Layer 3 of a small transformer language model trained on English Wikipedia (8 layers, counted from 0, width 96).
A neuron's activation on a vector x is GELU(gate . x) times (in . x), where the dot is the dot product.

Input weights of the MLP neurons that the questions are about. A number n stands for (n - 500) times 0.00092.
n17 gate: 292 566 291 509 548 651 610 540 256 705 534 492 442 548 504 242 450 614 399 351 570 261 527 368 399 638 585 866 270 591 582 649 324 603 570 621 560 538 444 470 496 414 389 367 602 658 487 496 583 415 783 218 698 496 440 525 780 496 699 406 678 606 469 420 373 525 400 632 373 513 689 482 546 463 487 699 743 292 336 425 492 492 578 755 645 533 597 651 306 548 282 380 308 289 384 533
n33 gate: 706 422 472 757 233 533 435 659 569 557 652 868 376 625 548 598 471 207 448 585 389 679 469 290 492 641 438 256 602 446 531 844 504 504 488 311 657 205 397 525 594 427 347 605 475 339 539 553 463 365 635 538 363 459 635 428 475 791 726 330 492 571 636 646 431 521 652 352 361 474 679 623 302 431 371 435 533 393 370 446 747 576 419 472 376 331 671 512 517 457 270 576 535 563 359 508
n36 gate: 736 663 553 529 485 493 592 607 427 519 628 590 409 622 687 440 577 603 412 647 635 570 484 483 359 673 380 532 563 479 405 619 629 525 297 355 553 461 428 479 385 421 500 425 546 462 598 789 490 692 514 564 344 455 440 436 450 430 847 543 329 365 598 682 486 444 503 497 773 434 538 548 514 401 471 657 504 393 606 713 449 578 483 537 594 559 542 686 701 670 443 487 672 504 490 752
n37 gate: 629 627 429 127 650 618 618 722 652 594 543 453 472 469 432 314 686 395 500 453 549 750 480 627 331 428 606 441 510 366 517 601 379 515 409 529 612 366 485 590 373 402 497 552 380 383 312 524 624 619 673 358 579 246 486 569 482 504 562 507 475 378 726 375 448 511 626 525 522 537 481 639 451 486 659 735 611 506 281 553 594 579 343 642 613 588 521 596 364 662 512 404 534 630 358 346
n45 gate: 548 436 482 456 484 681 437 372 356 524 496 624 790 641 296 573 343 388 504 609 492 600 415 545 523 458 493 571 482 876 475 590 787 622 350 619 309 601 239 256 496 440 440 433 488 546 555 414 386 244 353 621 596 644 496 329 558 374 485 570 185 628 643 446 477 424 632 700 577 492 620 452 473 649 572 504 600 466 400 282 530 322 530 415 606 322 507 412 577 476 338 548 675 364 454 745
n64 gate: 616 572 435 651 230 442 440 535 500 480 504 555 428 556 345 639 540 270 413 412 347 746 630 689 646 401 617 452 589 622 446 459 663 470 433 642 566 276 604 482 345 426 401 619 647 389 448 603 504 566 463 633 420 443 559 862 335 478 588 474 676 566 662 623 415 604 535 457 394 477 527 599 382 504 339 543 612 471 456 626 468 420 334 567 593 625 444 912 587 564 539 448 685 358 590 528
n92 gate: 605 684 483 618 319 535 514 581 548 548 546 467 650 490 570 724 426 473 537 300 490 507 516 358 447 561 432 594 537 399 651 500 475 435 562 493 643 443 493 394 708 500 387 398 311 762 613 476 413 397 443 532 303 277 557 415 340 405 531 382 610 447 930 711 352 549 588 507 465 427 440 404 566 425 311 371 454 387 564 308 500 642 483 548 253 517 470 556 627 471 489 490 717 585 531 434
n114 gate: 319 510 406 539 428 383 473 467 639 751 559 474 442 553 510 489 442 661 418 416 480 418 506 649 604 444 271 592 351 258 682 355 539 577 450 461 524 528 539 420 370 527 494 278 444 831 457 470 514 538 659 248 626 548 552 240 507 438 517 420 378 486 596 503 443 463 615 598 445 297 448 583 578 493 411 390 339 591 604 527 567 420 654 629 565 510 509 500 638 472 597 395 343 199 493 480
n129 gate: 429 600 286 372 595 457 524 655 834 552 606 627 507 462 521 711 500 486 489 566 475 316 467 550 525 543 790 511 360 629 416 378 533 674 479 686 698 438 292 446 316 313 394 329 364 611 548 733 446 591 398 298 524 636 555 445 405 504 517 504 416 442 561 464 588 525 345 326 794 493 392 276 514 427 571 559 417 509 435 421 623 522 570 500 561 507 586 392 656 444 254 383 450 580 582 656
n142 gate: 603 553 581 496 575 403 677 517 585 616 554 480 283 314 337 279 632 322 608 518 511 546 516 352 478 591 619 397 365 415 636 678 259 478 472 363 358 337 367 360 547 465 471 493 529 504 452 535 496 457 395 412 272 320 544 522 489 407 396 693 500 579 650 411 675 465 521 373 536 633 496 823 486 542 533 572 746 471 123 511 483 504 430 624 401 673 479 521 464 544 566 572 428 258 578 605
n192 gate: 515 639 493 442 291 581 403 447 600 510 433 612 584 592 553 331 168 410 458 485 388 529 609 333 585 554 309 598 577 372 576 607 666 549 507 694 500 608 530 448 511 504 527 436 665 562 527 457 485 478 362 447 657 602 542 664 223 434 604 571 646 586 459 732 439 431 535 475 414 439 429 581 427 339 374 540 271 125 545 412 389 552 403 379 617 296 500 467 511 706 448 224 359 485 636 551
n209 gate: 406 688 717 504 512 478 546 427 473 447 637 486 515 535 437 539 310 75 454 489 468 394 456 460 666 450 361 470 334 370 507 555 736 534 529 553 533 441 406 489 366 425 390 398 522 645 292 321 598 615 467 582 698 594 580 585 422 467 560 303 774 644 653 577 557 145 619 525 611 583 213 473 464 596 462 413 445 503 529 467 631 356 529 617 464 547 553 482 386 628 468 647 329 371 682 504
n212 gate: 575 404 767 392 326 652 467 526 500 669 549 759 459 586 448 592 486 520 576 458 154 700 579 592 531 579 423 450 461 531 612 416 602 599 365 550 633 378 393 253 496 439 541 443 500 401 700 605 633 346 469 570 287 415 500 657 273 417 560 412 476 493 436 659 463 271 569 415 517 264 607 547 544 500 429 544 514 461 403 531 520 497 604 387 667 500 538 349 490 425 530 626 522 392 462 697
n217 gate: 348 952 482 415 329 597 383 556 520 633 724 551 200 608 629 364 543 466 451 401 443 570 486 469 336 507 597 492 441 366 424 627 258 452 424 488 457 555 520 535 583 598 390 582 488 469 504 527 385 171 566 547 395 481 482 371 579 678 447 496 410 563 814 628 424 577 648 466 480 347 525 610 500 568 652 511 488 500 582 751 609 531 285 418 535 308 417 883 488 720 362 515 599 699 523 470
n249 gate: 617 647 662 377 648 390 618 500 573 663 678 481 500 462 314 346 555 309 561 647 604 586 460 330 453 500 623 548 389 236 584 471 268 564 550 464 452 500 456 488 420 496 278 674 202 407 415 496 643 559 559 408 508 527 418 393 571 453 633 604 488 504 660 473 431 954 455 473 595 362 538 628 616 545 395 679 613 506 512 582 754 480 412 613 841 724 577 570 370 782 627 485 608 389 589 415
n271 gate: 303 579 460 444 280 443 378 555 643 535 651 583 523 603 511 740 489 478 392 446 466 527 518 481 488 577 592 429 493 587 447 654 547 394 294 409 562 589 567 485 430 478 297 441 500 773 618 668 288 628 766 648 220 458 584 458 272 561 600 469 539 465 425 553 459 364 540 541 323 492 438 701 470 378 666 346 508 326 350 435 541 604 645 404 432 432 827 706 343 772 347 273 573 411 428 508
n311 gate: 582 454 528 566 513 584 423 544 369 614 530 659 612 766 233 451 479 516 544 743 545 458 469 401 336 500 608 350 484 541 481 551 620 921 332 604 177 156 302 378 517 422 347 686 747 587 388 516 234 530 496 419 710 330 476 547 619 584 557 602 377 555 328 375 656 475 484 562 454 422 442 253 388 403 682 695 416 440 374 392 622 551 545 407 459 587 869 479 614 353 400 580 402 644 330 512
n354 gate: 319 519 390 427 545 633 424 705 763 444 642 518 643 462 533 496 570 519 220 353 393 543 701 677 355 624 583 444 404 458 565 540 632 548 324 508 710 547 315 594 472 508 432 447 528 396 504 218 218 334 480 584 331 369 206 520 334 601 406 722 362 492 540 422 531 531 642 462 437 346 458 492 315 409 565 226 527 491 441 411 859 563 485 534 392 365 470 496 598 681 475 571 380 744 399 542
n17 in: 421 414 468 361 225 591 356 373 666 555 273 374 542 636 482 367 732 556 444 670 736 515 553 406 236 497 423 531 640 545 631 482 617 336 474 496 353 766 429 446 186 678 556 496 438 292 402 619 428 181 546 426 324 613 569 477 550 492 614 395 882 799 567 356 466 523 482 627 412 429 676 460 556 474 563 660 420 552 427 439 673 535 481 408 425 526 588 470 481 465 430 475 403 538 492 500
n33 in: 25 384 576 466 902 468 512 492 366 285 512 638 468 457 397 320 508 524 437 397 448 677 678 580 532 713 664 521 340 648 534 208 533 608 520 521 475 549 454 325 496 500 489 399 578 576 283 642 412 573 248 504 625 484 500 533 475 432 512 734 545 716 368 544 666 572 519 667 447 487 474 602 616 629 375 732 577 561 334 693 328 667 606 500 628 336 486 339 593 529 557 388 346 496 404 758
n36 in: 612 468 666 423 403 481 683 479 490 460 458 664 497 485 649 371 573 569 490 542 666 356 318 500 449 544 349 575 536 481 390 533 500 536 456 391 380 542 546 497 422 550 602 457 490 462 540 559 364 387 490 549 522 440 576 264 561 411 583 822 435 387 396 494 506 728 595 343 587 606 363 544 525 472 275 550 360 472 635 443 500 548 432 441 468 563 566 815 651 744 313 521 514 577 544 541
n37 in: 462 529 545 392 624 585 360 486 735 460 489 542 430 471 454 402 519 457 658 410 493 411 418 361 470 557 658 500 531 639 603 364 587 568 645 844 639 631 649 414 432 540 500 475 726 471 297 707 562 403 541 466 572 665 422 612 530 430 697 655 515 534 628 452 765 661 716 708 795 669 464 496 595 539 688 639 260 527 362 367 669 328 457 450 430 401 456 592 519 450 624 496 299 620 349 362
n45 in: 481 563 617 429 346 545 544 374 239 578 409 464 470 562 518 500 252 412 426 515 574 564 486 593 591 616 503 542 454 649 479 570 638 639 570 240 489 629 577 572 580 540 620 565 397 262 426 467 582 542 436 335 525 626 507 534 511 200 649 351 492 727 563 433 489 623 557 441 629 469 589 678 552 645 341 455 489 422 175 530 216 470 438 493 682 682 712 639 896 488 492 464 652 311 642 500
n64 in: 649 332 343 524 569 523 563 478 673 580 636 422 578 532 593 535 601 605 524 703 288 529 506 668 526 407 485 510 463 442 427 251 547 695 567 426 417 401 736 454 397 427 557 588 420 432 578 535 571 424 500 513 623 510 575 434 483 608 503 637 576 516 552 428 506 354 585 487 500 558 658 638 477 500 80 452 690 600 628 507 535 559 404 415 409 510 713 604 461 331 323 469 337 477 438 449
n92 in: 765 531 529 496 235 583 513 493 507 422 591 319 424 577 536 533 289 422 489 408 783 670 449 479 497 405 506 720 654 404 487 464 454 319 673 539 535 651 507 364 716 534 462 577 567 386 479 561 493 325 524 532 497 462 748 332 395 441 430 239 584 503 665 628 364 527 487 456 451 637 418 409 596 503 443 259 462 372 636 524 423 451 335 557 476 623 547 770 479 639 481 460 592 493 576 548
n114 in: 595 358 289 634 522 644 574 442 672 486 624 474 591 568 459 471 356 437 376 519 518 433 410 581 555 386 492 469 500 421 306 638 378 597 431 563 410 608 623 522 650 593 522 420 432 640 374 539 539 478 519 472 447 458 512 488 407 567 607 463 463 534 586 744 575 533 403 563 540 757 408 481 340 438 681 514 408 694 565 591 482 537 434 592 554 663 563 582 546 301 228 570 591 420 530 476
n129 in: 458 287 437 640 695 600 612 433 450 530 579 570 736 500 571 575 585 283 504 443 463 545 524 753 205 690 459 393 560 474 500 535 587 195 391 711 402 504 489 620 496 576 656 629 798 316 366 464 463 357 496 697 640 320 617 523 530 507 626 629 436 639 420 556 569 338 376 562 478 508 508 660 478 482 442 354 737 559 571 467 687 395 482 328 305 529 538 522 444 328 584 418 354 579 515 285
n142 in: 626 562 572 286 577 340 625 566 435 619 584 500 376 443 388 470 490 402 576 571 517 517 410 246 468 446 545 368 566 569 468 588 254 382 667 421 352 496 507 328 489 605 538 550 535 507 453 483 593 307 398 553 292 197 404 574 532 396 460 677 394 489 438 372 776 517 570 459 454 561 373 749 517 567 446 459 569 572 259 362 352 423 446 423 383 342 568 823 451 507 500 527 578 409 662 609
n192 in: 410 654 382 564 432 435 408 460 583 373 481 475 613 573 507 516 272 415 321 581 466 565 525 384 711 326 278 613 442 462 567 589 523 473 724 716 550 573 547 389 166 500 587 482 488 583 524 392 508 565 316 558 625 541 594 504 531 443 644 368 596 435 440 663 425 323 376 466 504 409 541 448 466 496 417 538 139 284 404 455 326 542 519 493 541 255 513 246 622 480 479 121 273 519 693 631
n209 in: 441 835 719 488 556 508 267 609 464 607 593 500 511 628 594 565 492 470 325 636 702 527 475 511 492 444 338 465 439 466 291 675 558 508 623 736 365 913 677 335 294 552 340 213 457 474 453 530 425 535 385 652 522 398 616 531 458 515 740 337 365 454 425 470 466 326 730 586 331 358 500 424 696 566 397 507 485 567 519 303 570 412 589 563 606 489 578 576 492 535 455 602 545 358 644 575
n212 in: 676 546 624 619 507 511 369 548 448 792 489 652 722 750 432 542 404 663 500 489 451 610 683 574 425 487 454 369 379 539 477 317 536 442 507 526 359 263 441 310 659 486 646 617 356 472 412 472 905 313 561 576 424 496 405 403 601 340 586 399 554 643 493 514 601 440 514 587 461 393 519 507 757 552 397 558 589 514 504 567 390 504 566 448 504 556 594 351 529 786 600 599 432 392 525 559
n217 in: 380 604 493 390 551 428 438 608 434 490 789 407 448 496 618 428 477 357 484 366 478 474 476 407 367 606 594 407 365 422 472 571 219 500 452 372 374 652 729 780 554 529 528 638 576 537 473 614 254 371 352 588 511 734 536 416 466 143 518 328 496 447 588 710 515 638 432 433 686 594 367 631 589 551 516 576 259 473 504 706 493 360 419 358 485 571 336 815 742 593 504 385 480 625 534 493
n249 in: 576 511 591 450 469 359 482 550 592 657 358 391 342 446 514 587 759 399 485 568 515 626 548 485 276 476 527 333 434 621 548 573 394 306 558 248 669 365 744 511 557 366 476 346 335 585 305 540 566 496 410 776 504 782 327 567 534 618 522 360 481 601 538 504 471 761 465 729 705 473 536 609 657 532 393 676 186 503 474 507 719 414 525 582 416 555 459 349 474 500 588 475 465 478 603 271
n271 in: 218 531 608 459 567 512 538 523 764 496 588 466 673 229 530 411 207 697 546 399 707 409 394 551 404 703 570 443 635 712 345 515 711 358 558 590 560 432 467 432 447 508 540 385 480 461 615 578 551 436 456 427 485 229 610 488 371 726 220 601 400 352 330 488 352 445 443 516 492 352 364 608 441 415 627 362 421 535 572 496 315 460 713 377 590 374 758 516 337 696 431 291 572 672 264 418
n311 in: 550 376 531 186 368 716 567 310 648 375 615 492 685 543 481 556 492 330 691 628 556 403 339 460 496 459 380 508 381 609 424 470 662 604 536 588 360 455 383 574 690 460 526 520 603 581 412 687 584 755 520 355 641 231 562 607 484 536 944 537 360 512 345 459 771 464 504 743 414 723 570 338 311 335 542 548 524 510 602 375 559 561 686 539 480 299 681 322 455 395 610 554 345 619 290 297
n354 in: 500 488 462 605 277 492 574 313 483 504 378 485 397 562 671 313 636 496 212 512 681 720 257 504 476 485 463 582 496 738 321 436 221 525 508 331 370 476 620 427 504 563 566 655 602 452 446 755 579 617 650 255 504 750 599 496 622 408 516 349 707 443 429 528 433 377 105 780 770 637 590 475 468 550 662 577 612 484 299 600 395 334 613 446 472 349 524 496 613 421 361 435 692 427 576 543

Each question shows a token from some text and the vector x that enters the MLP there. A number n stands for (n - 500) times 0.011.

"ry": 513 529 593 480 528 474 630 426 576 486 585 428 501 393 556 618 582 366 447 647 459 542 438 518 587 419 524 359 531 657 446 518 496 511 654 506 453 525 564 504 551 615 416 539 399 365 461 528 621 434 560 439 466 575 494 534 509 431 513 470 634 398 404 534 457 530 506 450 431 524 394 480 540 659 407 487 484 674 610 606 528 332 566 497 493 639 497 471 510 421 724 529 378 467 519 522
Which neuron fires most, and how strongly? n249, at about 2.4

" Gro": 490 491 594 541 521 495 501 439 550 583 496 508 524 543 388 559 727 503 636 333 474 439 453 317 536 399 365 476 683 541 438 403 375 583 506 435 422 411 500 498 455 576 630 473 338 555 577 498 417 514 395 450 451 561 435 412 454 470 638 455 331 333 273 480 398 452 481 581 457 486 435 432 582 482 415 369 584 585 523 681 504 426 451 456 412 453 435 631 438 419 453 581 477 420 397 344
Which neuron fires most, and how strongly? n45, at about 0.27

"|": 539 213 600 507 537 687 510 475 465 371 532 479 487 445 394 405 476 642 627 659 517 522 436 584 441 525 455 527 470 607 546 473 482 453 523 577 505 479 425 463 522 528 536 559 511 724 507 574 467 484 362 568 571 407 521 632 574 466 457 524 382 393 320 535 513 546 514 557 459 539 516 460 496 505 441 523 525 648 637 388 432 428 522 502 585 557 417 550 554 455 723 637 441 639 439 400
The neuron with the highest activation: n311

" Lind": 460 543 620 510 445 495 323 463 599 374 549 410 585 546 523 564 473 545 565 403 419 558 331 506 509 340 439 427 532 514 489 404 568 545 560 512 479 537 591 394 555 568 442 421 524 625 608 480 480 561 473 512 522 608 552 576 527 418 519 462 417 415 476 603 362 552 418 499 437 548 453 417 627 557 480 376 430 600 500 603 441 470 630 438 537 519 289 465 651 488 646 385 359 332 463 450
The two highest activations, in order: n192, n92

"ur": 595 446 369 438 424 770 596 407 570 491 553 512 422 338 614 602 451 585 548 566 578 472 479 539 388 369 568 604 601 530 314 366 518 406 516 513 547 438 529 437 453 525 483 498 605 634 473 683 503 288 455 457 538 539 521 560 717 413 462 630 560 420 375 472 458 524 422 533 494 562 496 437 494 637 489 482 662 530 771 324 465 574 497 545 552 519 512 509 551 375 451 578 314 468 365 480
The two highest activations, in order: n17, n129

" 9": 396 354 537 462 534 428 616 510 578 482 577 442 553 448 700 425 497 701 605 528 516 481 403 461 438 431 384 542 573 384 523 503 561 462 511 492 475 496 503 480 497 557 538 501 570 505 439 523 478 599 523 458 419 404 502 438 656 417 442 579 357 425 353 382 573 563 453 401 620 595 472 553 481 518 619 501 501 684 562 523 466 538 525 470 531 565 444 561 483 583 582 476 451 597 454 464
Which neuron fires most, and how strongly? n36, at about 1.3

"att": 442 362 517 511 587 516 355 548 305 275 514 461 427 530 538 466 437 611 454 501 432 488 401 680 368 447 536 562 684 457 589 469 442 464 501 561 602 496 473 445 410 432 614 505 507 622 470 606 550 479 585 425 523 603 514 440 409 485 518 522 505 448 521 519 376 413 308 518 500 619 552 577 483 537 584 401 428 596 416 448 241 467 531 499 648 520 424 545 464 634 572 577 554 470 300 540
The neuron with the highest activation: n271

" A": 346 369 496 512 527 517 527 592 414 463 497 316 637 610 635 528 531 573 530 486 446 461 453 637 488 513 368 613 641 529 575 308 493 693 449 560 441 539 392 526 526 631 601 472 494 501 528 470 448 460 507 441 525 441 500 478 400 517 612 516 413 460 409 321 538 455 453 547 386 509 539 447 486 619 591 403 457 666 461 418 549 460 507 410 439 515 447 455 523 509 475 528 614 503 589 457
The neuron with the highest activation: n311

"m": 575 520 591 404 442 486 590 472 515 453 529 476 249 455 568 494 483 336 723 679 498 434 481 478 578 303 584 519 574 483 477 413 401 521 514 613 601 560 532 455 495 613 459 484 564 429 380 420 578 391 527 512 666 452 511 599 509 493 514 529 501 446 486 498 517 489 482 445 441 525 360 458 538 458 494 417 536 662 634 550 586 332 516 456 458 503 485 535 458 554 546 540 429 450 510 447
Which neuron fires most, and how strongly? n209, at about 1.4

" to": 550 395 587 503 536 577 607 542 432 431 505 459 389 438 551 495 596 502 494 434 442 523 434 542 459 554 535 467 578 573 511 589 581 305 499 414 487 494 693 453 519 565 560 597 543 401 502 551 597 470 486 469 487 372 549 342 578 515 519 465 455 484 363 295 462 466 490 480 430 544 411 477 555 619 435 534 513 686 531 553 501 599 529 508 451 529 456 624 528 632 454 578 538 569 669 441
Which neuron fires most, and how strongly? n142, at about 0.55

" prom": 376 455 494 556 609 553 502 515 554 371 569 363 543 597 561 582 428 729 623 377 590 522 429 512 402 404 502 436 643 454 432 514 448 425 513 472 535 456 580 463 479 568 617 456 437 423 506 650 461 430 582 382 413 442 558 460 374 533 499 429 499 487 379 353 396 498 437 454 466 375 510 497 602 426 439 429 395 597 359 552 440 513 544 377 510 484 459 442 387 676 382 462 303 473 421 394
Which neuron fires most, and how strongly? n271, at about 6.6

" joined": 493 553 681 570 407 587 511 482 463 439 530 500 423 552 545 472 420 505 401 499 458 384 382 456 473 457 489 516 605 503 415 503 452 395 584 555 463 526 408 503 589 649 582 566 621 387 434 535 486 510 503 485 540 500 569 434 552 399 644 461 591 545 526 629 496 457 428 635 380 506 597 528 468 552 475 565 479 689 610 508 576 563 552 493 416 464 330 585 566 652 516 503 413 542 419 355
The neuron with the highest activation: n217

".": 516 546 577 570 573 519 515 577 371 459 559 444 467 376 619 458 510 522 498 436 449 487 391 542 455 332 548 415 494 418 505 439 602 525 514 497 584 514 533 497 459 480 538 506 553 526 429 541 505 439 309 506 557 466 550 562 610 492 482 549 464 487 450 456 552 579 512 482 476 454 446 435 343 399 434 507 464 712 632 448 472 571 596 468 386 533 419 574 476 300 474 549 455 509 588 512
The two highest activations, in order: n212, n45

"g": 574 476 390 264 373 475 502 342 573 411 469 464 351 559 627 622 607 562 649 669 452 507 474 612 434 443 502 651 589 448 455 377 498 573 497 610 533 461 457 480 503 611 611 495 429 482 415 597 563 484 614 477 562 401 590 593 618 441 511 658 464 505 484 409 338 501 459 553 563 582 628 377 491 571 504 356 449 594 578 500 429 542 521 661 548 500 489 456 523 397 278 646 342 481 571 392
The two highest activations, in order: n217, n114

" be": 402 542 595 580 579 498 524 477 389 256 524 604 545 536 690 511 412 638 442 432 488 579 385 502 534 510 477 494 532 681 414 432 466 483 498 414 525 650 624 530 541 456 612 519 592 431 481 540 558 404 498 517 448 595 552 524 528 541 548 521 354 432 418 493 474 436 475 584 536 525 376 448 589 566 414 538 494 661 520 539 558 542 392 452 508 476 485 505 442 597 331 576 643 681 418 448
The two highest activations, in order: n36, n217

" Mal": 520 423 536 528 431 496 456 496 680 415 554 499 606 512 615 492 466 470 560 408 480 489 382 485 639 335 315 491 551 547 416 478 440 494 621 586 405 470 602 287 335 564 570 470 512 637 477 448 522 592 476 463 538 507 591 518 505 532 402 408 633 343 478 455 425 477 388 436 415 377 583 484 520 417 445 498 403 570 777 511 486 463 574 476 471 499 395 356 492 628 543 374 292 356 484 462
Which neuron fires most, and how strongly? n192, at about 9.5

" status": 439 623 475 497 526 587 471 441 436 487 446 481 527 517 555 531 549 603 427 512 639 595 384 465 563 496 564 452 595 544 410 422 463 436 581 554 620 506 635 487 555 587 557 504 444 378 424 658 597 589 426 526 518 387 576 577 485 361 479 355 557 504 456 519 515 617 544 487 470 424 435 566 575 624 540 487 498 678 401 500 415 360 496 529 477 589 443 458 481 452 555 609 381 471 506 355
Which neuron fires most, and how strongly? n37, at about 0.82

" 2": 488 316 479 455 514 385 617 526 527 500 592 459 575 484 722 420 516 671 606 525 524 474 413 368 437 459 397 492 587 341 500 444 526 553 452 600 525 479 535 495 574 508 597 502 542 516 480 509 491 497 524 485 409 399 505 407 659 446 440 584 334 462 384 365 590 509 479 472 568 636 510 518 531 579 524 513 479 677 565 552 514 484 542 521 514 613 407 548 523 558 583 541 414 547 481 401
Which three neurons fire most, strongest first? n36, n114, n142

"\n": 472 296 559 481 500 674 537 528 470 488 525 404 506 496 534 449 533 560 492 463 537 534 460 569 406 680 459 464 491 448 607 287 435 436 554 508 463 508 512 482 558 327 527 530 514 579 449 530 557 391 555 578 579 452 527 572 537 510 540 522 387 419 447 574 540 562 408 494 340 492 457 508 531 503 545 593 458 693 546 479 450 497 596 509 523 503 456 388 543 520 694 690 484 548 522 413
The neuron with the highest activation: n212

" first": 411 303 539 538 539 569 614 349 459 333 519 533 572 589 637 532 388 649 317 468 541 512 345 504 512 444 479 518 564 510 378 468 582 546 561 573 468 557 438 474 593 599 548 501 468 490 458 559 616 541 614 449 611 489 507 534 516 472 541 505 451 412 394 444 571 527 437 633 538 482 703 477 566 523 522 592 468 655 489 455 689 533 457 466 490 387 536 385 393 589 408 559 559 461 530 470
The neuron with the highest activation: n311

" or": 476 419 501 531 551 591 414 389 434 412 525 486 410 483 440 615 469 527 494 531 447 646 477 562 588 505 525 480 522 600 498 547 436 438 580 394 386 517 322 490 515 560 612 490 474 321 512 546 621 450 501 522 482 553 580 404 592 517 432 621 445 577 433 372 474 545 508 454 396 563 591 574 490 489 579 433 509 710 406 461 480 602 449 514 410 480 415 414 539 431 288 628 487 533 462 476
Which three neurons fire most, strongest first? n45, n33, n142

" by": 564 418 615 541 500 534 472 483 525 380 569 461 531 497 427 431 493 440 486 494 396 518 458 503 477 562 571 511 511 490 492 587 506 441 569 385 463 464 500 531 509 437 595 581 540 375 457 522 502 450 528 494 559 401 554 397 594 443 631 437 464 581 357 407 552 452 402 499 427 516 429 432 576 520 497 517 415 712 509 496 539 526 478 494 420 465 412 549 622 507 534 498 364 493 642 569
Which neuron fires most, and how strongly? n311, at about 0.7

"ng": 650 504 635 469 614 574 621 352 330 464 341 444 331 544 548 341 527 496 533 587 459 418 448 597 393 482 564 575 589 465 487 529 389 370 516 479 438 440 617 587 499 679 574 514 613 366 462 505 519 474 522 483 497 455 567 484 535 432 526 473 431 540 548 399 345 438 468 546 476 492 462 549 511 598 457 553 450 682 598 572 444 493 491 442 460 601 388 558 477 586 409 582 510 515 513 370
The neuron with the highest activation: n217

"ner": 464 583 483 565 509 409 476 418 499 526 556 371 506 508 641 496 435 398 655 664 507 510 407 389 491 412 571 435 611 525 480 458 487 450 483 400 579 484 590 520 524 572 430 495 696 457 569 469 610 584 583 552 476 605 508 399 638 476 533 509 484 344 545 425 459 613 455 469 488 628 456 400 421 446 524 411 530 651 547 490 537 356 562 398 421 505 375 482 404 363 692 428 476 521 488 301
The two highest activations, in order: n33, n249

" Ne": 364 400 526 588 466 589 487 448 518 395 514 414 501 511 560 541 454 640 649 356 529 522 463 586 524 404 300 546 586 652 487 432 594 605 512 525 425 361 502 494 468 628 538 445 488 491 525 459 473 367 493 429 401 415 514 527 524 459 491 482 495 478 520 481 360 525 538 455 479 373 477 517 648 625 362 315 505 623 390 596 513 488 504 396 457 529 365 465 515 466 532 602 446 521 464 405
The neuron with the highest activation: n212

"nt": 378 405 681 524 423 634 579 380 445 558 434 547 356 526 559 565 466 595 368 455 535 531 516 519 406 447 508 466 547 564 340 349 477 468 397 523 513 564 664 470 590 577 542 473 536 606 620 663 724 510 544 545 464 495 672 411 627 461 455 512 480 492 322 483 360 539 457 561 360 558 469 519 364 713 689 463 503 547 712 484 417 556 537 515 613 458 539 536 553 564 380 560 589 378 388 382
The two highest activations, in order: n271, n114

" 14": 429 431 548 491 618 333 563 492 586 434 536 400 588 446 680 570 606 681 582 509 484 481 426 513 470 427 442 534 524 385 532 601 546 505 540 502 535 433 538 427 492 527 514 499 579 478 521 488 568 642 551 428 543 451 567 521 602 452 477 586 363 358 406 472 590 520 486 445 539 606 425 529 450 492 555 554 361 684 498 560 467 542 437 539 491 555 382 615 478 567 597 528 440 532 541 420
Which neuron fires most, and how strongly? n37, at about 0.98

" distribution": 513 483 458 538 521 534 502 469 536 521 400 369 422 490 626 421 488 552 333 518 532 544 457 553 584 426 626 414 501 479 433 394 411 532 569 536 543 488 580 595 543 663 647 540 581 381 445 627 558 621 498 486 490 457 496 511 493 313 484 387 544 456 481 466 526 506 550 425 579 529 570 617 569 567 483 513 468 691 531 510 532 433 560 548 498 483 439 431 432 564 591 618 478 551 522 355
The neuron with the highest activation: n37

" the": 484 284 512 533 495 476 496 489 501 432 510 546 460 491 462 642 663 580 316 507 447 519 499 621 496 404 478 539 595 571 413 535 568 447 460 550 410 501 403 489 525 506 608 487 513 435 434 570 571 447 470 478 517 496 529 559 488 539 479 448 448 500 412 362 516 473 462 485 516 461 350 538 454 608 429 520 574 713 690 548 541 564 529 430 358 458 386 389 549 557 391 543 468 530 450 501
The neuron with the highest activation: n354

" Sor": 404 511 560 461 631 615 501 480 494 463 551 588 654 594 523 554 639 607 445 411 453 580 260 617 680 387 360 518 506 656 416 462 529 407 505 427 392 382 575 423 352 564 537 449 443 507 455 516 473 415 371 450 511 564 625 480 483 451 519 455 569 371 448 464 465 396 441 502 584 452 563 391 523 672 497 460 580 591 543 631 381 486 507 560 550 436 371 517 580 504 401 525 457 349 470 474
Which three neurons fire most, strongest first? n45, n212, n209

" rep": 523 395 381 547 485 488 539 521 426 380 468 491 545 634 533 388 399 721 557 321 616 458 350 570 438 457 439 408 565 580 422 491 469 268 660 566 505 451 519 435 445 609 612 524 397 642 518 555 313 459 675 554 491 517 574 576 414 498 517 602 613 411 312 363 411 512 474 507 291 457 434 485 497 545 362 422 413 568 518 496 373 513 504 537 527 450 448 548 368 623 468 508 437 493 531 629
The neuron with the highest activation: n271

"ipa": 443 416 613 498 363 445 577 381 550 441 476 498 479 464 566 687 614 527 564 589 553 385 430 502 507 388 525 464 551 483 432 514 295 445 576 545 445 394 502 491 338 633 558 493 354 705 485 457 417 446 423 508 305 548 516 339 528 328 602 610 364 527 303 547 513 462 477 328 566 550 495 423 510 595 515 469 425 579 739 619 452 395 414 634 497 531 393 585 616 602 416 586 345 378 536 551
The neuron with the highest activation: n36

" sign": 464 357 560 523 592 503 505 603 463 442 455 437 567 610 538 424 443 579 451 418 537 606 406 533 454 334 582 553 509 485 383 480 382 433 608 622 494 551 605 550 454 539 630 480 604 494 552 733 597 562 481 569 613 592 600 502 377 400 608 492 531 491 622 450 487 522 358 498 571 689 377 448 470 412 632 469 435 628 503 609 349 477 549 512 554 408 462 559 462 440 424 563 437 524 563 397
The neuron with the highest activation: n37

" Pra": 442 526 568 610 433 466 590 377 552 513 448 523 629 521 609 481 411 615 457 331 552 658 478 480 574 410 379 478 601 610 432 370 418 486 509 473 536 528 545 360 514 621 519 460 622 771 467 453 318 561 379 486 526 484 447 559 571 623 515 481 329 499 471 499 407 527 399 475 532 504 452 391 678 542 395 377 439 580 492 544 431 441 458 509 551 456 351 411 575 493 406 591 304 460 423 329
The neuron with the highest activation: n114

" regular": 448 398 602 522 493 554 493 370 483 550 498 462 626 687 577 589 481 670 507 565 543 587 356 533 549 371 502 436 593 493 459 406 543 398 517 582 565 556 481 464 588 631 513 509 561 454 490 637 667 453 513 445 456 490 466 505 543 482 613 540 546 417 508 427 493 463 393 601 534 401 642 464 478 585 429 579 500 673 624 532 517 524 532 530 462 469 364 441 411 584 603 410 486 484 557 500
The two highest activations, in order: n212, n217